Layer 3 of a small transformer language model trained on English Wikipedia (15 layers, counted from 0, width 128).
A neuron's activation on a vector x is SiLU(gate . x) times (in . x), where the dot is the dot product.

Input weights of the MLP neurons that the questions are about. A number n stands for n times 0.0027.
n22 gate: -40 44 -9 -53 -2 17 -3 20 -58 -9 13 -2 72 32 -13 -14 8 -26 -25 15 7 9 20 19 6 -17 -53 14 -2 17 3 -16 -37 -29 17 23 -46 -33 73 -19 14 18 -37 38 -21 63 -12 53 -55 30 24 5 -1 -32 21 -11 68 -32 15 14 -6 -15 -4 3 -44 17 -60 -67 9 -65 -33 -1 -3 29 -5 -15 -18 19 11 14 6 -44 3 10 -23 -55 -10 23 7 -7 20 7 -24 69 -41 -4 20 -2 -6 -31 -4 -2 -16 -22 -24 -35 6 13 -22 0 0 -36 35 40 49 31 40 46 13 -16 -34 -37 -56 -27 1 -46 -37 -39
n172 gate: -16 -21 -22 11 11 24 -16 25 -30 33 39 15 26 -4 -8 -8 -64 -27 9 -9 -3 -47 31 5 28 59 3 38 47 -18 -11 -10 20 4 25 4 21 -16 -7 31 -53 -52 14 -9 50 7 24 -16 -50 -3 36 45 -8 28 38 -2 -31 59 69 -35 33 -39 43 3 49 51 2 -25 4 -21 -67 -7 49 -11 24 -17 16 3 15 67 8 -22 64 44 31 -1 -1 -11 7 -5 1 8 49 41 -15 34 -24 -33 59 15 7 -5 15 33 -3 32 4 -27 -13 -41 15 -30 -4 0 11 -14 47 35 -21 21 -12 15 25 1 -6 -15 -33 -7
n206 gate: 23 49 -22 13 70 72 3 -4 -15 -20 -12 -17 -11 -7 -26 9 5 -5 -42 14 37 26 -51 59 53 14 -47 -48 -51 42 19 -3 19 -51 13 29 34 14 51 -5 -17 -17 -8 -30 -53 -9 -26 43 -49 0 -1 -16 -12 24 9 -17 -14 -1 7 55 -22 -35 -24 -16 -4 -6 -39 -1 -51 -52 -14 57 50 -21 -33 10 51 -7 49 13 13 9 -37 -1 -15 -20 -21 21 28 48 -12 -3 59 28 8 11 -9 15 -7 12 -27 -1 -22 29 52 37 -6 -25 -61 4 -12 -36 24 -12 -23 22 -49 -41 36 1 42 26 30 -20 15 19 30 -1
n215 gate: -33 -1 -45 17 32 -24 -42 -47 -3 -7 39 -53 35 10 27 78 62 -17 -20 -41 38 76 3 -31 28 -5 20 -7 -41 0 30 -19 -12 48 47 -3 -22 23 14 -40 -45 -48 -6 -6 9 -48 24 0 31 6 -26 40 -9 27 25 -64 -1 5 -6 42 88 -34 28 57 -25 67 -2 8 -61 12 -33 37 -50 -32 10 6 16 -27 61 51 0 11 56 -22 8 7 28 17 5 38 12 29 -31 -12 -11 -32 -51 1 15 7 44 12 -8 -4 -24 -10 0 18 10 22 49 -29 -50 -4 36 -50 0 -35 37 36 8 36 -41 -42 58 -51 40 -6
n240 gate: 17 5 -56 41 7 -24 72 -33 37 2 -42 1 14 -20 -20 34 11 -36 -39 -9 40 5 28 -11 -21 -30 9 -13 22 -5 -16 -34 -16 -5 -32 42 -24 8 -27 37 -17 -30 -31 -22 8 -66 0 6 -60 -23 2 1 -47 -31 2 19 29 -54 -33 -66 16 37 -47 -12 -13 -30 2 -41 -9 -12 -24 -3 -29 -13 -28 -49 -12 0 -41 11 19 -34 31 8 -8 -24 -27 14 -4 15 25 62 -42 -27 -17 19 -10 -31 23 -34 -5 -13 56 -25 3 -21 45 -70 36 -4 -10 -35 14 61 -80 42 -5 29 -42 -2 46 -2 -15 -12 -50 -1 -71 -22
n254 gate: 8 24 72 3 17 17 -7 -26 -6 -25 0 -8 -12 -62 -28 -32 68 34 -25 37 2 6 -15 -24 -13 19 -35 -67 -35 51 -20 -19 -40 -56 -21 -29 29 -9 -23 45 10 -47 -17 14 12 -7 -20 45 -1 -26 -31 23 4 4 -2 29 -13 15 -50 76 -8 39 -8 35 -47 37 -4 -18 42 6 53 7 -4 -46 46 45 -22 -18 -16 17 -19 57 -46 -4 -12 -34 38 24 -21 -38 -6 -9 -4 20 -36 -14 -17 -14 -5 -14 -21 13 -28 -23 43 4 30 40 4 68 13 27 -41 -14 -14 54 -5 59 19 5 -64 44 16 -12 11 -5 11 -45
n22 in: -34 64 -5 -14 -16 9 0 4 7 1 1 18 45 46 24 -7 19 -72 -29 -13 -1 26 14 -9 0 6 -37 69 -7 14 -1 -10 5 -45 27 38 -18 -26 26 -3 16 21 -26 26 6 28 -19 -4 -6 -6 34 -22 1 1 -1 -28 51 -11 18 29 8 -4 4 -6 -15 15 -20 -65 8 -16 6 -8 -36 25 -11 20 4 -6 2 -6 -8 -42 34 18 5 19 -10 19 3 -7 25 -11 -61 49 -61 -24 -9 -1 -49 -67 -10 -4 4 -35 -38 -6 -10 11 -29 33 10 -10 9 38 71 39 46 -12 -21 -23 -50 -47 -76 -27 -29 -51 -55 -36
n172 in: 4 6 -19 2 2 16 -18 9 2 12 -27 -12 38 1 -12 -14 -18 -65 30 16 30 -43 29 2 40 25 21 26 -23 5 11 -28 -19 -18 17 -37 -29 64 1 40 17 -47 9 30 -9 -13 32 -29 0 17 35 50 -29 -11 12 16 -23 22 34 -15 16 -5 34 -36 3 7 53 -20 20 -9 -40 9 -13 -17 16 -89 -5 -4 38 30 -4 -19 3 4 -49 28 -37 -33 8 -11 8 5 2 60 1 16 14 -26 32 8 2 15 38 8 -11 78 20 -34 7 16 44 -74 -20 -9 23 5 8 24 -69 14 1 16 8 13 -27 -28 -32 7
n206 in: 31 3 30 49 44 27 15 9 0 -17 -51 -28 -15 50 -43 11 2 34 -8 39 -2 2 0 70 23 -33 -17 39 6 -20 11 -25 22 -16 14 20 11 -4 -2 -18 5 -32 -38 -12 -5 -27 -22 41 -6 -6 -24 29 40 26 -5 24 7 24 -28 -22 -71 -21 -47 -15 0 29 -3 -6 -17 -23 10 33 26 -30 25 -36 -36 0 22 -64 5 -32 -17 21 -21 -14 37 -31 -4 -8 14 -38 8 11 45 89 22 -24 -10 -51 -12 -14 48 29 21 16 -12 2 -34 -13 23 -6 -6 35 7 -11 -64 -26 13 -33 15 14 46 -1 13 -11 46 81
n215 in: -35 -24 13 -8 7 -32 26 9 -87 43 -12 -20 37 -78 36 53 15 4 -26 3 -21 -46 -94 44 -4 -54 2 -15 42 10 -13 16 44 -3 23 -49 54 -16 -9 -23 -22 -22 9 7 83 24 -11 14 1 8 19 -20 -45 -17 30 46 -7 13 12 19 -25 4 35 26 64 0 -65 -13 -27 -7 -16 16 48 -45 9 14 12 24 20 15 18 41 22 -7 15 -19 -19 13 -40 4 -67 -8 33 -38 26 -49 -24 10 26 2 61 13 -20 30 45 -19 -15 -18 -39 -35 -14 -16 52 -14 -34 -45 -30 38 -12 -77 -32 -5 -22 5 29 30 -4 -42
n240 in: -23 21 -35 26 -8 -8 38 -18 25 13 2 9 29 40 -61 -14 20 -11 -7 -28 18 0 33 -35 -11 -4 23 18 24 25 -7 -11 2 48 45 -7 -13 4 8 7 25 -13 55 -13 -34 -27 -17 11 -34 -27 -36 93 -39 7 -34 27 48 -6 38 -11 23 -52 -31 -9 -32 -2 -25 30 -56 14 -39 -21 -16 83 -28 -18 47 -81 7 39 -13 -72 -1 44 -19 -15 4 38 10 -19 16 45 16 -32 27 -14 0 16 1 -35 -19 -13 45 -20 49 -25 7 3 5 29 -36 29 -13 48 -74 15 -10 -59 14 -8 14 -13 -3 -35 -43 -12 -35 28
n254 in: -29 -7 0 24 11 -6 26 -36 -57 7 2 50 67 8 7 12 -3 -21 -38 10 43 -33 -46 -5 -26 -15 -3 44 -3 32 -33 -9 -14 8 -6 -13 -14 25 -7 42 18 -1 23 -8 10 -42 15 9 -15 -50 12 29 -16 25 27 61 -17 -44 -19 -42 28 22 17 -17 -15 -4 14 -55 17 20 -10 -39 -7 -23 -29 -39 -33 14 -60 19 32 -11 -56 44 20 33 -55 61 33 -52 35 36 -27 11 -19 17 -9 64 -50 -2 27 -15 64 -29 -26 13 32 0 -11 -58 -60 8 -34 -32 -32 72 -28 -46 -27 -33 28 -13 -60 7 -54 -46 -47 -2

Each question shows a token from some text and the vector x that enters the MLP there. A number n stands for n times 0.023.

"s": 29 -4 -3 9 -7 -17 8 3 8 4 -56 -1 -2 15 18 -15 12 10 -11 -15 -17 0 3 4 -13 6 1 -16 -5 5 21 -3 -3 13 6 4 3 -4 -2 -2 -6 -27 3 -7 6 1 3 -1 0 11 10 0 -8 11 7 -8 3 -11 14 18 -46 -10 -7 -3 15 8 2 11 -20 3 61 -13 -7 16 -8 -15 -1 -16 8 2 -5 5 -13 -22 5 22 -3 -4 8 0 -3 5 -1 -1 -12 3 12 6 -28 42 -4 -4 -2 16 -11 -10 15 3 12 1 -6 12 -4 13 -12 -12 2 4 -24 0 -2 -11 -14 15 -12 -9 -4 -9
The three highest activations, in order: n172, n215, n22

",": -30 -17 -14 6 -23 4 -3 -5 0 0 6 -3 5 15 12 -3 -4 -5 2 -2 -10 4 -3 3 -7 -7 19 34 -7 0 -1 -1 -9 0 32 -9 20 -10 -11 -19 -3 -14 -1 -7 11 25 -4 15 -1 4 10 1 -12 7 9 -1 -25 4 -13 11 -68 20 -17 -11 -15 0 6 -1 -2 1 12 -3 3 11 5 -21 7 7 4 -13 5 7 -2 5 -6 0 2 -1 3 6 10 1 -6 -6 10 -10 -4 3 -13 -16 -5 12 -5 -3 3 -5 4 10 0 -4 -15 6 21 -5 -5 -19 5 1 -2 -17 -6 34 -6 13 -4 -3 5 11
Which neuron fires most, and how strongly? n172, at about 0.017

" Athlete": 22 -5 15 6 -20 -6 13 -10 -15 8 -22 -2 8 -1 -7 12 9 22 7 4 37 -13 3 3 0 21 3 9 10 1 3 -1 11 -2 -19 0 -48 0 20 12 13 22 22 18 -22 -6 -5 25 -10 21 4 -4 -20 19 3 -1 -14 4 -8 1 -16 -20 20 -18 -10 24 -12 -3 -7 -21 11 3 -12 -35 -2 6 13 6 4 -10 -7 -15 0 -18 -19 7 -6 -17 -13 -11 -4 -22 -9 3 -3 -13 9 -24 -11 -29 -7 -8 20 -22 1 24 -16 29 0 0 -3 32 -16 12 2 30 34 -11 7 22 -31 12 4 20 -1 -5 -27 11
The three highest activations, in order: n22, n215, n254

"we": 23 24 0 -6 -1 6 -6 8 -16 17 -38 -21 -8 20 -14 2 -8 -45 -2 -5 -27 -5 26 3 -3 -3 8 -5 -3 8 0 2 10 -24 18 -19 -6 -12 -7 -1 -15 -24 -5 -3 -40 55 30 -1 2 34 -1 -2 37 2 2 1 -9 -7 -55 -53 -10 11 -25 -10 18 -3 -11 7 10 -7 10 2 -3 0 -4 -54 -16 -2 -9 -23 -28 8 -2 -17 8 -4 -6 -18 -20 2 15 19 -12 1 11 -10 5 3 -16 -23 -10 -2 4 -6 -7 -25 -9 -1 12 -13 20 -5 -2 17 7 35 -11 14 3 7 35 -8 18 30 -31 -9 -12 13
Which neuron fires most, and how strongly? n215, at about 0.21

"\n": -1 12 -43 0 33 -5 -44 -14 -12 -2 -22 -11 4 1 -1 -7 1 24 -10 4 16 -12 -13 -12 -11 15 -20 9 -4 13 8 0 -3 7 -8 -10 23 5 -5 1 10 3 -20 2 5 -11 2 22 7 12 12 14 14 -6 -7 4 -12 6 -4 -8 -34 18 -25 -11 3 -5 6 4 4 13 22 -20 8 -6 4 -3 -10 10 0 0 -7 -5 15 -10 -8 -20 22 -26 33 -12 15 -20 7 -13 -13 1 13 -18 -22 -1 -9 -2 7 -25 -6 12 4 -4 -1 13 -21 -5 8 12 16 20 5 6 7 2 30 -10 10 -4 20 16 -7 -6
The neuron with the highest activation: n215

"1": 9 1 8 -17 19 -7 -45 5 17 0 -16 -4 36 -4 18 -6 -5 -4 0 -5 -65 5 6 -9 9 -11 26 -17 21 5 3 -7 -5 25 1 -1 19 8 -12 0 2 -33 7 0 -18 -9 -9 -1 -5 18 5 -6 2 -11 -16 -6 19 -6 11 1 -18 17 -12 0 8 -6 29 -6 8 16 4 -11 -2 2 18 -16 -7 23 1 -2 8 -17 -3 -18 3 11 0 -28 11 -6 8 2 -19 -9 26 7 11 1 10 -11 23 -5 -8 -24 -7 24 -10 20 -1 -4 -23 14 2 5 -44 9 8 6 -3 3 -2 7 -17 5 -10 -11 -4 -16
The neuron with the highest activation: n206

" |": -15 -1 -12 -6 72 -19 -20 1 3 11 -12 -2 4 -12 -11 -15 0 26 -8 -8 -10 11 -11 6 -58 1 13 -7 2 -5 10 6 -6 5 9 -19 26 -10 3 -3 0 1 -4 16 -9 -9 -6 -7 16 11 3 10 -2 -4 5 -3 -9 9 3 20 -42 13 -4 1 -20 -2 7 -7 3 6 6 10 -5 -9 3 -23 9 20 2 13 2 -4 -5 -9 -1 -20 4 -7 17 3 11 7 28 -10 -12 -1 13 9 -5 -16 6 9 -3 14 -3 8 -4 -3 2 -5 17 -1 -4 2 24 3 17 1 23 2 -19 0 -6 15 -23 11 2 2
The neuron with the highest activation: n240

"2": 15 2 9 0 13 -14 -34 16 6 22 -35 12 18 7 29 -9 -8 -39 14 -6 -33 7 -36 -5 21 -7 22 2 17 10 -1 -12 1 -3 -12 11 5 12 -6 -9 10 -20 -8 6 -32 12 1 -11 5 25 0 -8 -10 -5 -17 1 15 -10 35 17 -18 18 -19 -8 10 -7 2 7 24 -2 18 -6 -2 -20 18 0 -4 11 12 6 14 -7 -5 31 9 19 -8 -12 22 -8 7 22 -21 -10 16 1 -1 1 1 -7 34 1 -13 -35 -14 -7 -8 16 9 4 -7 0 9 14 -45 -2 -5 4 0 2 -11 14 -13 9 -14 -8 11 -5
Which neuron fires most, and how strongly? n206, at about 0.026

" were": -10 -5 -25 -22 2 10 -5 6 2 -6 -20 6 19 -13 -6 9 -29 -10 -26 -8 22 6 7 7 -16 7 4 16 1 3 -7 -14 -6 9 9 -13 28 -6 -10 6 16 7 -11 9 4 -8 18 6 7 12 3 -1 37 -37 28 -2 -15 -16 -5 15 -12 2 56 -5 8 -16 -1 2 -10 -1 28 18 -10 9 23 -4 -1 -9 12 18 -9 -9 -3 1 11 2 -5 7 7 -8 21 17 0 5 -15 -1 -18 66 -2 -8 -4 15 26 4 -14 10 -2 19 7 -1 -5 -14 10 -10 4 -8 -14 -9 -13 -7 -2 -11 -11 9 -8 2 -1 -13
The neuron with the highest activation: n22

" like": 1 -7 21 -5 -28 -31 -7 -5 -16 8 -2 -2 6 -2 -1 4 -17 -31 3 11 -21 -4 26 2 -16 17 5 -15 14 -21 8 18 0 5 6 -22 3 -21 -6 -1 -12 9 -7 -10 -32 -19 9 0 17 -19 4 14 -2 -1 16 5 -15 1 -22 13 3 30 -6 4 -15 -8 29 -12 7 -11 12 -2 -14 -31 -6 -5 -4 0 6 -28 -1 6 5 -33 26 17 5 9 10 -8 22 -37 -5 19 25 -14 8 2 -14 -6 20 16 12 -13 -7 48 1 12 10 -2 18 -1 -2 23 19 9 -21 2 10 -12 13 -9 13 14 44 2 0 12
The two highest activations, in order: n240, n22

" live": 4 18 32 22 -22 2 -8 -3 -6 -6 -16 -16 -11 -5 -20 12 -19 -2 -20 2 17 3 -2 9 -14 7 -3 25 2 -6 -12 -6 -12 -20 21 0 -21 16 8 14 -9 -11 9 6 -26 21 10 -3 12 -4 16 -2 21 -19 2 -9 -22 -8 -1 41 -7 13 0 -27 -6 -26 26 -19 8 16 33 -13 -2 -24 -6 -14 -28 13 8 20 -4 -3 8 18 11 26 -3 24 -11 1 -3 -24 -45 18 5 -8 -15 -14 -10 8 17 3 13 -35 -15 33 -11 2 5 -6 18 -27 0 9 -8 -13 14 0 -2 -6 -28 -1 3 4 -20 6 -2 -11
The three highest activations, in order: n254, n22, n215

"er": 26 -4 -25 17 -6 -33 -4 -3 18 -18 -20 4 31 22 9 -21 -12 -4 5 7 -89 3 7 1 16 12 -7 7 10 3 7 -12 7 1 7 -6 -4 -2 -5 -3 -6 0 13 -7 19 22 24 -11 -4 24 -8 23 11 -17 -5 2 4 1 -28 -1 -18 6 -16 4 5 0 8 4 -10 6 15 3 -29 -30 -9 -25 11 -1 17 9 3 9 -15 -4 6 -2 2 -43 -1 2 -4 16 -16 -15 -2 -13 31 -6 -9 9 24 -2 -8 15 -17 -2 -4 3 -1 2 -43 10 -3 -9 -8 29 -34 -6 -23 -9 -4 -17 -1 13 -50 -7 -10 -8
The neuron with the highest activation: n215

" ": -6 -13 20 1 26 -12 -8 2 -10 2 -14 -5 6 11 11 -8 -1 20 11 -3 -11 5 -3 -22 3 3 -2 17 8 -13 14 4 0 8 5 -9 19 -4 -2 1 18 -8 -1 4 9 -13 -20 -1 15 2 8 -10 16 -1 3 -26 -13 -34 12 -4 -33 13 -15 15 -8 -16 8 -3 6 -1 19 -5 -11 -6 1 4 9 20 1 -7 -10 4 4 9 -3 -4 4 -15 -1 -3 -12 -1 2 -9 2 3 32 -2 -8 -13 15 0 -3 -4 -14 12 -8 -2 -1 -11 -12 -1 -1 2 28 -11 9 1 10 -1 -1 7 -4 -1 5 4 8 11
The neuron with the highest activation: n240

" and": 10 5 -8 10 -17 -8 -21 8 -11 7 -36 5 11 -2 2 6 1 -10 -25 4 23 -4 4 0 -16 11 -3 28 -6 9 -1 5 9 2 42 7 9 -9 -15 6 5 3 -10 3 17 -13 5 7 -2 14 -4 -3 -7 16 6 12 -3 2 1 -28 -34 -15 -2 9 -25 -16 -15 -1 6 8 8 5 -11 -3 7 -43 -1 -32 9 12 -7 0 -3 -16 11 54 1 15 8 2 -5 3 -6 -14 -7 -11 19 -9 -3 -6 24 25 1 -14 -30 -3 5 13 -3 1 1 -7 14 6 -5 -18 27 -4 -2 -9 -13 12 -7 4 4 0 13 18
The neuron with the highest activation: n215

"u": 4 -4 26 20 13 -42 38 2 29 20 -41 -18 -24 9 -7 -10 -9 -32 14 -7 -5 2 -2 9 48 -11 -8 38 28 10 1 13 -5 -5 13 -9 8 -4 2 13 6 -18 -29 1 8 -6 17 -1 6 8 4 9 1 -36 -12 -2 15 14 -33 -18 -13 11 -18 -10 3 -15 9 5 10 -5 13 6 2 31 -3 6 9 -7 -3 1 -4 11 -5 -35 -14 4 5 -13 -15 -1 15 -1 -3 -10 -6 8 -9 -20 6 4 12 3 -2 22 -5 -13 0 -19 -2 -1 -4 -1 5 9 7 -5 -15 -11 5 -5 9 1 -16 29 -12 -3 13 -7
The neuron with the highest activation: n254

" any": 5 -7 -14 -13 1 -64 -26 5 13 9 11 -14 -1 11 20 13 3 -4 -29 6 6 -1 8 -17 0 13 0 17 -3 -1 10 3 3 20 4 2 -4 8 -5 6 -4 -11 -6 18 -15 -5 20 6 6 -15 2 11 9 -4 -9 -7 -14 1 22 -13 -13 -15 26 7 -3 0 9 2 8 8 35 -8 5 3 -6 2 26 -15 -9 -27 -9 -15 -5 15 6 28 2 6 -11 6 5 12 -13 6 -13 -3 -12 -9 -24 -15 -4 7 7 33 -34 55 6 -1 4 4 29 -14 11 -18 26 -1 -20 -6 -10 1 10 26 -2 2 -27 -9 2 -10
The neuron with the highest activation: n172

"M": -21 2 16 -11 15 -27 12 -24 -9 -3 -53 7 8 12 28 -10 0 -8 9 -17 7 -21 7 4 12 1 1 15 1 5 2 -5 16 -27 -1 10 16 -19 4 12 -14 10 -13 18 -19 10 6 11 20 1 2 -22 -22 -7 -52 3 5 4 19 12 22 9 -7 26 21 7 25 -1 20 18 28 7 -5 -4 8 -32 -16 -3 1 14 -4 -6 2 -7 -1 -20 19 -37 3 3 7 22 -33 -9 2 -9 7 -10 -3 20 -17 0 -8 14 -37 31 15 -11 0 15 10 8 -12 6 1 0 4 13 2 5 -27 18 -15 -4 19 4 1 14
Which neuron fires most, and how strongly? n206, at about 0.021